Layer 11 of a small transformer language model trained on English Wikipedia (15 layers, counted from 0, width 128).
Take only the direct path to the model's output, skipping the later layers: a vector added to the residual stream pushes a token's score in proportion to its dot product with that token's output vector.

Output vectors of the tokens that the questions are about. A number n stands for (n - 500) times 0.0025.
"ed": 519 367 267 527 587 741 478 415 508 579 466 434 590 364 525 408 505 508 468 344 561 280 570 519 310 709 692 667 661 682 475 628 365 511 576 410 412 426 505 552 590 699 508 580 473 412 491 325 600 465 479 441 521 340 598 467 473 657 623 488 568 404 393 340 377 579 666 453 525 630 392 309 621 407 370 460 471 396 563 493 466 456 274 466 479 265 648 392 480 508 481 472 600 482 437 567 489 521 425 464 643 490 610 594 643 459 622 735 699 631 424 481 592 411 758 486 360 632 446 290 408 518 497 437 538 593 385 489
"uch": 332 620 621 794 388 417 412 366 518 447 521 548 181 519 461 588 477 625 722 473 522 510 746 398 624 525 608 625 494 592 619 200 484 594 319 397 355 601 519 462 510 527 655 407 469 494 712 454 531 632 469 594 491 401 306 596 713 387 480 527 645 409 390 536 672 526 502 511 598 652 346 458 685 591 609 573 440 654 304 495 383 602 410 390 522 469 363 480 172 203 686 568 502 604 429 469 361 505 451 475 558 582 423 256 275 590 371 579 712 387 610 608 588 437 491 454 524 231 412 393 630 500 487 606 579 335 361 802
"O": 338 454 498 691 471 396 624 408 540 487 475 450 595 429 619 442 600 560 544 452 633 488 420 634 463 411 507 383 572 462 574 513 495 416 551 334 554 578 547 680 526 511 630 418 427 608 507 481 532 480 555 544 413 606 368 460 386 521 285 395 305 459 547 574 527 560 301 439 738 526 561 298 368 635 567 423 652 604 600 611 591 460 417 483 376 565 482 586 575 461 647 585 561 646 434 483 404 512 538 398 466 412 413 486 223 417 503 391 652 519 434 547 321 468 582 470 535 600 559 516 586 530 513 586 583 292 524 428
"ah": 560 490 386 606 359 441 390 532 636 582 582 448 411 613 559 540 455 532 519 461 558 580 622 553 565 547 615 698 300 613 595 381 461 557 410 326 430 471 451 423 617 367 543 312 512 586 642 600 627 595 469 517 192 296 465 574 339 376 498 466 576 541 272 544 420 446 455 433 480 631 488 423 607 519 504 582 575 618 599 536 443 534 501 586 628 339 398 447 464 342 465 550 233 565 472 531 444 397 530 420 437 397 598 405 622 636 445 572 622 436 498 417 530 610 674 569 564 444 421 378 600 516 557 706 602 473 374 512
"ague": 417 570 495 695 394 509 791 502 259 410 677 503 444 598 474 609 480 685 632 435 482 342 350 597 361 639 609 420 231 628 560 466 438 573 373 503 467 828 554 566 555 318 677 659 607 460 523 625 525 359 513 455 467 627 479 357 286 440 307 590 546 480 262 478 360 545 365 597 471 386 528 351 374 499 569 470 619 632 243 592 315 630 197 537 714 502 596 388 446 597 617 576 565 655 502 440 495 517 448 304 650 551 629 288 319 537 346 472 591 665 403 334 385 711 400 597 578 465 307 316 482 444 738 659 666 555 683 424
"ome": 534 670 679 439 407 365 527 568 412 584 642 632 391 377 501 477 515 425 401 456 622 351 581 325 543 347 638 544 527 439 633 387 484 641 390 579 418 501 539 515 520 605 520 596 470 516 566 527 628 682 757 398 721 393 567 383 804 373 494 512 545 424 454 774 410 597 505 671 684 439 28 363 471 483 501 641 647 612 531 480 449 624 229 389 463 371 487 380 455 375 624 501 591 735 415 447 265 484 519 408 434 561 368 208 352 523 321 510 549 628 555 609 492 563 636 501 542 373 329 552 355 499 444 521 498 663 579 321
"ph": 582 477 678 730 407 574 365 209 629 558 670 493 188 577 543 387 445 395 549 407 768 497 521 382 535 613 679 454 402 560 182 384 662 785 527 636 240 425 623 438 347 234 545 713 623 606 848 662 501 570 445 297 341 486 461 612 624 439 562 433 562 253 311 595 448 443 599 501 307 385 401 599 421 391 431 662 737 640 527 333 543 526 546 517 487 566 511 528 443 519 586 461 397 522 643 479 428 511 493 524 315 392 534 524 490 237 656 335 540 530 536 532 500 528 406 433 549 408 520 439 454 486 757 529 461 587 476 542
"/": 335 556 458 604 591 659 431 603 596 529 476 457 680 416 746 555 521 427 597 526 456 498 413 438 498 471 582 340 400 456 531 441 376 453 595 574 477 488 565 552 496 289 563 655 447 419 422 397 469 616 422 482 416 599 676 531 538 567 637 399 546 454 550 520 559 392 435 548 393 535 479 531 427 453 524 620 697 396 589 555 608 673 438 443 609 558 524 516 496 546 332 501 333 336 498 476 410 670 546 528 574 635 544 476 465 367 535 571 437 491 532 415 384 435 436 440 418 515 338 546 513 496 528 496 459 422 483 398
"ue": 462 708 571 544 586 244 480 438 327 703 496 400 620 585 237 461 396 544 424 540 459 537 620 201 339 528 419 522 487 456 700 377 344 359 397 548 502 738 426 576 582 610 580 411 425 444 817 581 361 422 621 451 553 401 403 495 437 381 550 552 567 596 411 407 334 461 426 412 636 531 390 399 376 632 319 564 606 336 386 433 520 649 526 303 516 524 685 440 323 339 554 570 564 598 506 450 617 545 392 545 565 705 415 483 602 673 250 456 774 658 527 601 523 556 742 466 729 268 544 300 707 516 535 403 469 589 655 519

Output weights of attention head 0. The head adds the sum of these rows, row i times number i of z. A number n stands for (n - 500) times 0.001.
o0: 479 639 479 509 483 351 452 429 599 489 572 477 426 501 352 559 504 469 439 403 516 650 536 551 400 550 500 478 538 530 389 384 423 469 657 509 461 527 480 377 479 473 509 502 426 591 475 564 447 430 646 572 373 484 432 556 628 584 511 382 392 486 499 593 545 544 441 468 450 561 486 521 554 575 551 352 491 477 436 495 530 438 601 370 493 513 464 430 466 577 601 651 509 391 515 618 450 390 552 489 483 454 425 538 556 484 686 330 629 437 499 497 399 496 557 512 618 562 647 473 441 510 627 432 538 523 418 626
o1: 438 541 619 576 355 383 448 478 605 372 489 573 537 573 413 391 369 466 573 470 540 589 388 601 553 504 508 319 517 351 534 440 478 679 463 501 578 297 531 561 395 368 471 592 467 442 608 549 390 528 494 622 484 672 438 445 516 385 525 524 645 361 453 553 536 556 529 726 379 534 701 587 368 487 487 684 473 612 573 474 389 321 467 459 495 527 504 585 408 526 435 381 438 512 503 697 452 450 520 401 452 276 660 419 516 440 498 532 453 368 572 578 512 590 516 488 444 433 472 546 451 902 589 559 520 646 521 454
o2: 409 515 649 450 604 527 395 702 608 548 482 558 498 492 430 575 625 393 517 757 458 466 444 468 496 566 496 554 462 393 410 656 494 523 489 529 428 785 324 387 580 378 360 560 487 303 520 528 319 631 493 572 652 538 583 522 549 334 700 603 368 475 462 498 438 375 520 364 450 385 404 441 555 456 559 525 416 648 489 521 568 564 527 465 555 522 552 631 539 508 430 560 493 511 517 561 597 655 518 502 400 503 672 604 449 397 357 433 522 521 517 561 486 477 386 607 516 511 512 465 458 228 440 473 271 424 384 499
o3: 511 452 456 493 447 551 448 474 523 366 547 523 393 617 395 563 479 380 422 506 535 481 543 493 531 564 483 356 517 558 482 349 477 584 522 540 530 450 510 523 413 477 572 483 387 530 422 494 632 538 579 450 452 540 391 529 511 576 481 556 599 624 443 559 504 482 694 481 489 551 563 577 512 420 380 532 431 486 390 393 438 486 574 488 416 376 557 517 500 484 422 425 579 456 409 699 477 380 443 496 515 427 498 452 479 504 524 569 553 320 480 445 525 513 558 492 564 566 532 455 568 792 581 433 562 711 637 516
o4: 384 627 443 537 483 456 504 546 493 430 448 623 321 549 452 506 566 415 441 605 431 583 418 479 552 534 698 578 564 495 546 491 418 427 522 456 471 585 236 461 519 569 518 486 646 509 335 585 388 553 525 523 478 532 462 500 499 588 578 440 529 552 327 573 563 475 629 287 393 539 665 552 501 438 498 485 484 527 509 493 644 602 443 442 554 486 528 580 478 507 389 361 565 546 528 695 542 507 542 536 420 462 399 459 512 538 338 568 580 347 417 529 464 478 576 493 451 462 599 435 453 505 405 529 490 500 479 659
o5: 430 514 558 555 566 508 385 422 350 457 464 343 438 465 455 642 544 579 423 609 445 651 472 390 387 538 504 467 473 485 505 610 463 496 532 640 476 321 323 461 452 568 330 465 503 461 467 628 565 540 449 499 584 461 578 585 541 524 425 444 600 460 478 505 550 491 672 425 543 631 323 503 543 327 481 502 612 611 386 403 438 563 440 460 501 572 674 609 584 472 468 576 552 465 483 672 469 579 467 573 383 417 557 556 500 512 385 494 559 381 460 640 519 405 515 618 464 406 584 527 557 328 443 534 461 565 507 608
o6: 515 412 297 439 497 464 461 525 603 425 484 508 583 537 429 365 305 444 584 403 615 436 469 412 547 502 458 413 473 633 574 605 440 592 398 610 576 288 450 624 359 583 552 425 412 543 624 531 545 453 417 509 455 616 513 475 461 321 431 470 637 508 517 387 636 613 489 643 590 529 537 418 496 505 398 688 417 471 477 436 279 472 625 601 588 513 443 442 563 489 520 371 352 409 522 608 448 384 385 404 598 542 663 356 661 473 541 404 314 447 419 562 575 534 494 527 473 565 351 617 541 987 682 451 568 656 645 461
o7: 396 462 567 492 373 372 453 315 442 551 351 490 517 499 597 491 431 466 537 379 451 507 541 369 543 479 508 461 621 613 571 397 411 594 465 450 535 503 497 493 399 638 565 404 503 511 602 470 509 490 571 599 552 496 518 394 425 439 342 536 552 450 530 520 589 507 520 600 527 458 593 474 479 487 532 484 230 618 362 493 491 529 455 520 491 535 592 501 565 501 547 374 481 507 521 613 503 421 475 647 557 537 386 403 539 431 554 520 391 515 502 611 642 587 410 601 529 455 487 415 443 855 497 395 646 513 619 483
o8: 563 474 382 496 546 563 643 400 375 520 647 529 348 680 352 495 387 480 367 448 566 566 470 512 575 440 513 427 481 701 541 354 456 544 393 418 420 410 657 501 548 485 635 487 489 488 547 485 577 509 463 358 467 479 385 454 468 587 511 487 580 584 400 481 412 386 603 586 531 624 644 597 394 577 369 499 597 593 598 479 417 400 593 566 550 428 451 359 434 405 589 481 600 467 628 577 348 553 373 561 627 401 524 439 534 519 457 550 530 557 605 371 517 560 566 431 486 481 400 426 445 780 530 406 490 553 516 457
o9: 537 512 385 514 569 473 652 503 456 595 660 624 530 465 504 374 448 340 479 525 538 589 473 542 614 541 471 512 454 497 503 413 544 540 576 495 411 450 577 346 377 441 474 341 444 507 480 542 488 634 448 558 607 440 512 461 448 547 465 603 482 447 395 707 495 517 380 477 577 351 565 540 414 488 483 581 457 693 494 492 365 465 584 613 584 586 488 453 431 544 632 536 327 511 515 329 717 592 480 554 528 583 532 406 537 416 445 453 429 569 536 508 499 532 484 399 554 557 574 455 421 179 504 554 308 525 482 533
o10: 461 582 411 584 473 461 495 563 493 420 538 402 471 457 370 413 290 512 560 444 550 580 541 498 383 452 479 529 431 522 497 517 631 494 533 438 475 436 750 562 513 548 608 571 325 506 609 442 583 564 498 446 499 635 622 469 373 509 437 647 596 537 616 475 404 467 373 650 537 495 472 457 485 586 504 465 465 524 569 447 409 499 491 410 496 610 304 534 551 480 449 464 461 438 403 464 433 605 525 471 597 410 538 431 499 564 797 464 479 553 516 312 489 496 513 416 483 532 369 591 554 714 542 344 658 402 580 448
o11: 480 571 428 466 573 587 548 596 558 507 469 528 457 495 406 635 645 459 482 424 422 276 607 427 410 534 339 530 587 536 612 634 449 414 564 504 481 686 491 560 486 585 517 501 566 393 445 547 540 480 504 446 428 502 543 501 565 395 480 578 479 501 417 458 591 680 550 481 362 464 466 426 524 527 496 528 392 535 555 372 441 420 499 512 480 434 377 482 440 562 557 581 533 505 523 393 592 430 528 490 485 617 504 425 441 671 441 487 510 598 316 416 545 501 504 439 467 538 642 462 620 424 546 358 499 480 561 597
o12: 417 579 397 486 528 369 531 480 470 488 453 609 430 635 436 540 563 496 432 601 387 664 472 440 368 547 510 406 504 392 652 428 543 543 442 493 433 345 370 523 539 487 409 483 503 511 464 630 468 561 491 370 620 414 601 458 464 496 528 489 599 492 389 522 589 590 476 533 372 595 636 554 517 548 467 636 394 555 476 504 643 450 444 603 544 455 552 577 470 443 459 538 555 537 447 528 613 403 490 512 498 533 506 465 489 554 364 438 542 388 468 622 557 410 577 556 574 473 450 559 485 518 552 454 471 509 464 534
o13: 569 383 307 516 643 637 380 505 539 456 479 452 488 337 542 402 493 491 583 464 598 498 458 493 417 467 531 515 599 580 450 676 502 609 498 582 496 412 472 577 644 490 489 530 629 504 580 581 472 627 359 567 413 448 552 541 414 518 513 521 371 491 544 408 502 498 524 235 638 458 422 449 482 473 432 411 492 578 426 566 513 561 606 552 569 660 466 601 555 524 441 444 571 448 458 300 600 598 385 448 459 540 650 504 581 577 501 513 526 423 458 519 427 452 512 613 521 554 470 542 470 259 483 500 395 478 483 398
o14: 409 475 390 440 454 349 550 397 375 359 615 468 583 527 464 521 360 300 475 521 498 414 537 464 491 535 445 518 576 620 468 510 513 667 448 541 467 229 565 467 433 636 426 480 540 506 608 566 610 464 516 550 599 489 469 417 538 422 403 582 628 597 512 555 447 410 458 554 617 513 446 510 356 452 449 442 485 588 456 407 444 621 569 453 521 603 479 558 609 500 629 489 473 586 544 418 558 525 466 456 528 564 598 427 518 474 391 593 372 645 531 613 528 497 543 543 469 451 510 543 520 667 492 495 543 465 590 428
o15: 404 635 374 491 542 381 445 541 377 501 572 463 479 505 548 664 583 533 425 527 502 435 463 473 583 649 590 605 454 560 482 620 516 581 609 376 500 696 489 443 523 523 386 530 551 377 536 550 465 631 465 556 484 417 456 440 567 500 488 371 534 551 408 490 451 518 449 322 507 447 529 517 537 458 446 523 437 471 544 432 616 522 484 503 645 396 440 521 591 518 365 585 547 450 489 510 500 555 466 434 495 515 431 679 537 706 540 571 537 428 422 492 485 416 453 478 427 491 590 444 359 548 427 472 403 427 459 687
o16: 526 455 444 516 448 509 375 501 499 532 548 484 482 412 587 533 462 624 466 442 548 366 481 551 533 544 471 558 368 606 506 471 527 524 490 435 593 645 544 455 403 577 613 571 492 582 488 490 536 445 497 473 356 355 455 473 521 602 360 402 625 533 556 517 509 534 460 531 520 480 599 541 431 540 365 420 484 459 537 596 462 526 527 613 561 562 422 465 472 509 439 428 474 491 461 556 629 350 469 574 639 432 380 445 582 614 655 443 416 394 453 416 592 428 452 367 557 519 534 537 575 685 386 448 658 368 582 524
o17: 576 576 428 511 476 439 556 374 422 364 475 540 360 675 365 559 608 468 413 566 422 592 485 427 531 443 554 449 532 468 525 372 507 531 380 476 524 257 490 414 550 531 520 475 542 599 452 482 577 483 552 374 456 388 493 429 512 583 504 572 606 481 435 579 521 438 594 450 561 595 578 509 446 424 469 424 530 497 462 447 506 448 516 475 460 501 595 544 494 390 526 503 623 601 442 639 466 606 477 547 529 524 450 641 512 478 487 472 615 496 548 501 615 508 593 468 553 469 449 516 503 585 443 412 400 611 493 671
o18: 438 520 595 545 542 532 486 625 503 562 508 506 522 522 469 463 498 429 366 545 522 480 404 559 418 448 560 464 522 470 443 453 455 473 630 553 316 785 427 428 471 440 336 426 437 385 430 632 509 604 468 578 531 554 585 570 556 522 538 328 477 395 375 586 421 494 469 518 529 454 445 446 562 509 578 607 497 615 505 406 599 590 608 430 658 439 504 449 434 579 520 625 432 481 486 538 584 561 526 409 515 451 681 379 424 452 602 444 511 530 554 523 465 492 358 458 593 535 541 449 503 337 360 604 581 529 269 450
o19: 375 421 570 593 500 520 448 595 635 484 754 540 602 517 562 405 479 434 576 624 491 552 502 466 583 496 454 437 437 509 384 474 462 468 361 447 621 730 343 543 518 463 523 507 538 385 526 586 340 466 472 542 520 624 549 455 465 348 329 541 512 472 633 458 526 450 375 448 584 289 515 568 490 492 681 574 465 533 481 555 506 549 677 415 396 412 522 603 562 615 510 528 489 419 490 351 458 581 554 372 389 600 552 598 455 528 552 376 603 482 443 598 417 508 555 468 372 546 471 526 378 430 517 429 418 419 496 543
o20: 518 495 394 498 418 467 508 612 493 540 509 444 337 579 510 573 621 443 477 603 360 528 434 464 447 571 463 617 466 518 480 546 496 581 510 399 505 516 455 423 652 425 504 407 492 530 452 568 445 622 503 465 422 485 525 426 690 480 513 538 413 524 478 422 529 490 661 383 481 522 481 490 554 616 395 467 497 585 450 500 591 502 499 677 423 522 418 556 547 479 428 600 461 556 402 485 622 371 381 474 417 484 612 592 472 738 420 376 582 464 269 638 365 565 552 592 560 579 502 590 566 386 377 523 421 490 332 624
o21: 559 537 459 291 394 583 439 426 462 434 575 636 466 488 540 525 488 566 374 460 445 510 544 379 392 539 540 450 425 584 543 372 567 533 461 431 590 419 573 525 359 491 525 539 653 538 638 323 621 481 380 414 422 403 413 419 518 595 516 514 685 418 485 535 535 371 490 512 454 683 588 499 422 546 390 546 493 592 542 492 429 486 563 606 551 484 527 451 472 234 610 458 554 412 420 704 554 493 412 560 563 480 625 351 484 613 574 427 493 524 646 416 689 507 496 436 644 545 486 466 470 689 482 474 543 585 476 597
o22: 581 374 535 499 574 548 543 473 511 418 545 496 483 471 468 442 582 453 549 399 484 401 561 577 500 542 486 636 437 520 431 450 575 511 504 595 395 443 733 447 487 542 487 413 464 519 682 478 524 460 425 608 455 501 501 444 605 500 544 616 510 491 481 506 389 408 455 553 562 472 498 446 413 560 408 580 477 575 434 607 507 579 500 612 464 495 594 517 676 427 494 527 539 610 460 484 374 537 359 382 596 449 648 454 481 335 533 480 372 645 527 406 323 569 465 558 556 487 356 501 593 419 531 508 525 596 435 366
o23: 454 506 525 438 576 614 408 639 602 602 570 437 528 368 495 440 465 449 569 543 481 433 596 507 453 553 351 613 396 469 550 550 531 383 474 529 509 802 350 542 493 434 580 548 553 379 390 464 438 503 453 610 576 561 556 627 540 480 492 620 438 624 623 513 506 580 467 414 363 347 387 502 568 499 569 518 336 473 517 636 428 537 529 459 502 463 525 532 492 662 463 483 408 490 493 426 582 358 498 441 427 488 438 441 539 542 573 465 520 474 377 529 433 514 413 669 458 478 551 469 559 355 624 492 487 457 474 478
o24: 622 525 525 446 499 566 466 384 405 570 493 673 466 577 463 482 480 501 417 589 439 480 558 500 541 442 472 470 471 421 671 474 586 581 486 487 465 432 509 555 341 441 526 506 475 571 437 438 547 535 474 493 652 332 450 501 537 526 506 485 640 385 474 537 495 427 554 669 450 536 605 637 411 467 476 499 436 575 586 506 436 507 420 603 438 458 550 529 382 383 485 369 593 410 464 621 459 362 529 505 579 429 427 442 413 518 472 568 477 380 616 470 453 476 506 514 504 466 437 454 599 780 569 480 373 613 599 490
o25: 517 517 500 505 558 454 525 443 498 449 498 598 410 640 425 574 588 588 551 622 585 574 432 466 553 561 378 441 549 478 528 487 513 373 508 532 422 418 543 431 625 490 520 541 430 584 472 504 492 568 489 303 496 394 497 509 491 520 511 504 483 517 435 528 471 554 497 373 546 442 576 521 491 513 460 438 514 503 427 464 567 420 519 485 472 515 542 583 685 458 433 560 691 500 462 478 475 520 544 543 536 640 521 593 435 504 447 480 609 450 574 468 630 419 476 414 460 431 535 532 428 366 465 370 389 500 464 626
o26: 520 446 484 544 491 510 270 577 422 447 304 461 435 443 504 595 624 442 476 522 638 478 623 538 554 533 506 577 483 456 454 676 474 521 485 452 505 525 428 496 515 480 722 492 490 463 395 590 489 514 487 611 328 525 503 572 655 511 427 498 434 516 562 470 579 495 620 349 453 598 414 237 469 508 554 526 556 489 561 473 616 460 503 401 465 516 615 366 435 395 477 544 520 463 460 560 512 608 481 364 376 555 247 665 595 587 542 473 465 490 432 409 475 645 496 509 632 370 461 585 583 559 438 556 586 476 457 553
o27: 557 559 510 541 624 470 371 600 528 505 414 704 360 534 520 645 555 499 532 696 344 547 559 516 529 428 681 518 468 511 403 483 455 576 476 509 523 562 413 404 470 431 510 538 495 492 438 578 449 485 381 503 534 486 557 515 572 485 516 376 483 403 327 555 612 423 393 356 502 552 531 547 545 504 497 464 516 510 538 506 610 521 471 420 513 389 530 521 420 482 412 492 588 450 573 427 459 562 580 556 497 605 340 689 403 494 533 391 690 362 466 467 440 370 599 414 536 511 547 515 575 293 508 449 493 456 459 645
o28: 436 463 437 481 411 541 510 534 654 525 607 438 457 567 475 372 348 393 535 541 546 608 474 486 592 438 504 503 570 481 527 512 434 451 467 495 448 503 335 584 595 442 407 454 420 416 550 533 425 402 564 623 513 537 459 508 662 396 484 518 529 620 570 358 495 602 529 523 480 482 475 424 585 478 597 608 624 498 549 570 494 443 505 488 467 491 435 485 558 550 533 438 497 586 540 564 378 443 578 513 391 545 592 468 482 378 384 507 434 502 475 632 328 660 461 608 262 485 592 378 583 637 585 543 526 474 527 407
o29: 556 432 540 654 607 613 510 509 517 466 694 452 464 511 421 395 386 646 544 461 407 512 522 493 479 461 501 457 416 437 556 493 595 612 334 446 492 314 621 597 381 510 595 599 446 484 627 502 549 314 345 471 490 560 492 514 505 553 457 538 592 489 571 394 477 571 513 590 484 520 554 577 501 471 437 485 632 543 547 452 377 577 437 501 617 450 310 525 324 438 702 442 489 482 503 487 344 504 374 615 552 543 732 323 492 294 714 504 419 524 482 386 492 533 439 294 470 553 421 558 485 810 558 509 567 489 542 468
o30: 411 534 503 507 489 392 479 437 578 338 477 480 601 489 389 587 369 549 326 285 505 511 492 495 464 489 535 389 479 663 440 383 350 680 568 453 523 392 727 403 487 589 559 544 569 586 538 499 511 485 543 515 434 428 567 523 550 597 419 493 502 375 628 571 498 426 424 558 509 623 551 577 393 717 475 442 563 471 496 463 358 449 600 559 454 582 312 620 442 501 538 466 541 492 499 672 491 443 474 560 512 324 442 441 551 476 532 409 449 485 704 400 504 462 461 465 437 549 486 600 536 758 497 437 667 469 531 550
o31: 495 417 411 525 353 544 576 504 729 539 422 526 420 498 572 489 613 430 377 580 592 589 487 594 488 582 447 477 450 492 468 486 523 509 584 526 405 831 300 490 462 551 316 453 490 391 387 536 524 464 569 536 522 435 431 448 544 439 527 489 459 494 454 479 527 492 491 518 598 472 499 351 369 490 563 453 620 469 417 530 679 403 584 532 414 514 569 515 594 338 600 538 610 429 546 549 682 507 662 476 531 628 584 438 395 519 440 564 481 539 614 502 470 381 443 418 635 493 597 396 506 287 402 586 386 428 526 540

Each question shows a token from some text and the vector z that the head gathered there. A number n stands for (n - 500) times 0.0038.

"A": 540 447 551 132 169 136 444 427 350 556 713 713 226 463 332 355 608 114 678 659 154 313 540 618 342 450 588 487 397 522 588 796
Which three tokens does it push up most, strongest first? "O", "/", "ague"

" Z": 502 611 578 560 606 456 606 497 456 398 436 538 502 446 335 539 604 432 569 539 515 529 441 595 536 429 616 514 600 489 471 573
Which of these tokens does it push down most? "ome"

"ice": 476 531 597 517 626 511 487 498 526 466 424 576 609 418 422 541 483 492 618 498 486 517 454 564 559 489 513 561 460 410 475 579
Which of these tokens does it push down most? "O"

"d": 499 664 491 649 662 455 707 528 529 362 576 405 717 440 370 439 589 574 487 462 553 626 440 461 541 506 678 512 542 524 511 601
Which of these tokens does it push down most? "ague"

"'s": 454 563 588 404 504 396 431 627 424 555 477 398 462 469 438 466 486 482 574 591 362 441 566 589 549 446 475 502 457 392 397 592
Which of these tokens does it push down most? "ed"

" |": 521 398 648 485 549 394 364 514 580 576 432 478 523 527 357 532 413 475 561 501 488 663 550 535 578 490 398 511 407 422 425 652
Which of these tokens does it push up most? "ue"

"\n": 319 405 619 564 465 574 505 643 443 565 353 465 471 605 624 819 425 448 440 551 500 321 273 507 470 533 578 440 450 168 274 695
Which of these tokens does it push up most? "ue"

"M": 554 521 517 402 451 324 675 484 402 462 656 544 375 383 480 626 612 399 613 656 406 468 572 492 347 501 497 506 436 443 678 595
Which three tokens does it push up most, strongest first? "O", "/", "ague"

"2": 425 476 522 551 552 467 547 569 487 518 480 557 476 475 483 597 537 364 539 496 460 431 416 611 522 323 540 488 498 396 474 516
Which of these tokens does it push up most? "/"

" h": 410 539 666 431 625 477 413 541 476 567 382 475 548 442 432 488 433 532 609 580 381 462 480 606 563 493 416 567 444 342 378 577
Which of these tokens does it push up most? "/"

"T": 613 512 405 299 405 175 558 476 352 393 773 511 317 330 436 601 717 332 567 643 336 418 558 486 328 513 508 476 381 478 761 625
Which of these tokens does it push up most? "O"

" ": 482 546 577 406 470 402 478 546 428 512 495 528 469 453 401 455 511 371 618 616 359 425 506 601 518 414 530 525 478 451 463 650
Which three tokens does it push up most, strongest first? "/", "O", "ague"

"is": 457 543 422 508 622 593 518 559 511 590 440 436 567 631 471 535 524 519 605 484 595 627 482 501 495 438 442 464 428 453 425 554
Which of these tokens does it push down most? "O"

" the": 410 574 523 534 520 460 546 580 602 355 400 549 441 395 438 525 441 453 543 504 372 485 486 472 593 425 447 436 608 388 494 561
Which of these tokens does it push up most? "ome"

" after": 493 497 524 597 642 527 431 530 533 525 376 544 539 423 455 490 452 541 575 507 427 477 418 536 535 515 433 565 467 440 424 592
Which three tokens does it push up most, strongest first? "ue", "uch", "ome"

"y": 546 704 461 593 626 412 521 594 602 586 493 293 655 553 469 554 555 595 605 453 612 662 481 360 587 559 557 532 456 348 512 695
Which of these tokens does it push up most? "ah"

"an": 504 537 519 557 472 490 562 616 411 393 457 534 460 438 453 406 572 430 515 630 463 605 411 646 553 352 593 442 569 443 496 608
Which two tokens does it push up most, strongest first? "O", "/"

",": 530 374 512 621 555 442 499 448 508 455 495 710 450 525 399 601 572 418 511 387 517 483 377 719 517 397 565 462 444 351 536 439
Which of these tokens does it push up most? "ed"

" he": 362 295 466 667 435 625 544 312 650 257 443 659 473 785 468 406 476 644 316 527 807 667 632 372 485 659 622 580 463 493 407 661
Which of these tokens does it push up most? "ed"

"ation": 562 375 528 596 711 482 454 533 512 457 439 608 589 578 329 642 497 467 698 341 577 618 452 478 332 487 505 611 336 380 533 649
Which of these tokens does it push up most? "ed"

"6": 391 633 708 366 296 350 539 248 568 428 750 540 390 647 572 432 450 229 560 401 434 669 838 590 551 363 288 404 442 755 518 341
Which of these tokens does it push down most? "ue"

"ate": 518 415 502 498 559 571 609 473 489 509 360 622 436 568 546 338 505 490 568 434 483 534 462 509 456 367 506 588 515 537 439 523
Which of these tokens does it push up most? "ed"

"ab": 588 564 394 717 587 413 618 495 529 389 586 561 582 518 480 667 617 532 378 449 586 632 472 558 639 433 718 453 570 490 542 473
Which of these tokens does it push up most? "ah"

" to": 411 392 552 476 615 465 325 484 596 563 399 480 494 418 427 521 507 460 483 558 396 541 445 590 625 542 271 613 420 418 379 600
Which of these tokens does it push down most? "ph"

"ed": 562 504 539 577 680 449 480 515 559 453 420 581 544 459 376 579 492 465 653 482 530 550 441 503 413 471 458 609 464 417 555 642
Which of these tokens does it push down most? "ome"

" was": 434 296 411 426 412 440 523 456 634 513 560 521 540 697 374 487 580 451 491 532 373 681 403 615 581 466 398 579 403 530 478 738
Which of these tokens does it push up most? "ed"

"ing": 355 421 462 616 395 384 598 556 566 578 508 454 365 298 582 426 632 392 540 392 316 512 570 604 715 281 423 379 565 527 302 598
Which of these tokens does it push up most? "ague"

" years": 392 310 458 503 631 455 382 410 502 443 442 573 549 472 349 560 571 433 465 316 482 428 471 629 549 588 412 472 499 362 471 528
Which of these tokens does it push up most? "ed"

"9": 402 542 553 474 457 381 592 617 522 499 429 517 360 546 511 528 637 185 584 546 482 427 453 641 501 292 469 362 515 472 451 557
Which three tokens does it push up most, strongest first? "ague", "/", "O"

"p": 360 602 482 575 527 431 609 733 394 392 397 502 611 397 620 494 474 527 409 398 416 541 597 524 709 369 466 527 534 524 394 621
Which of these tokens does it push up most? "ome"

"end": 434 606 532 578 465 383 578 608 491 460 497 546 516 294 534 485 506 493 496 474 450 518 511 511 625 464 438 430 527 476 469 571
Which three tokens does it push up most, strongest first? "ome", "ague", "uch"

" rel": 443 551 557 525 501 432 519 511 549 539 583 609 437 472 480 515 563 485 580 441 515 579 552 474 528 434 509 449 440 534 508 573
Which of these tokens does it push up most? "ague"

"ul": 561 660 540 563 633 631 762 680 390 394 510 452 547 570 473 570 546 530 507 481 650 560 387 594 476 322 758 493 582 491 563 389
Which two tokens does it push up most, strongest first? "ah", "uch"

"ong": 316 541 528 519 529 442 567 553 671 292 309 567 418 461 434 497 376 397 555 478 357 421 542 407 599 434 427 406 691 309 450 620
Which of these tokens does it push up most? "ome"

"l": 428 411 416 412 348 250 415 619 721 426 613 531 453 422 650 420 557 388 549 454 298 567 575 496 555 537 330 379 492 581 389 655
Which of these tokens does it push up most? "ague"

" K": 494 541 593 593 539 503 659 545 508 534 481 560 470 430 465 637 491 427 655 575 512 533 541 520 465 453 565 524 494 425 522 558
Which of these tokens does it push up most? "ah"

"pp": 604 509 551 601 596 330 516 610 513 410 409 489 449 477 396 447 543 464 487 619 441 491 581 607 481 539 345 577 566 438 421 519
Which of these tokens does it push down most? "ome"

" B": 542 520 458 537 478 493 525 565 459 491 494 527 410 510 477 577 545 396 547 468 502 530 468 613 492 279 608 458 478 397 538 480
Which of these tokens does it push up most? "ah"

" War": 397 335 509 579 601 573 437 459 524 385 455 625 487 575 411 556 528 488 568 208 529 483 559 598 499 621 506 421 539 355 497 434
Which three tokens does it push up most, strongest first? "ed", "ue", "ah"

" l": 585 519 549 466 540 462 519 589 555 532 515 454 420 440 476 540 448 485 630 630 437 475 499 488 451 438 509 494 594 442 459 578
Which of these tokens does it push up most? "O"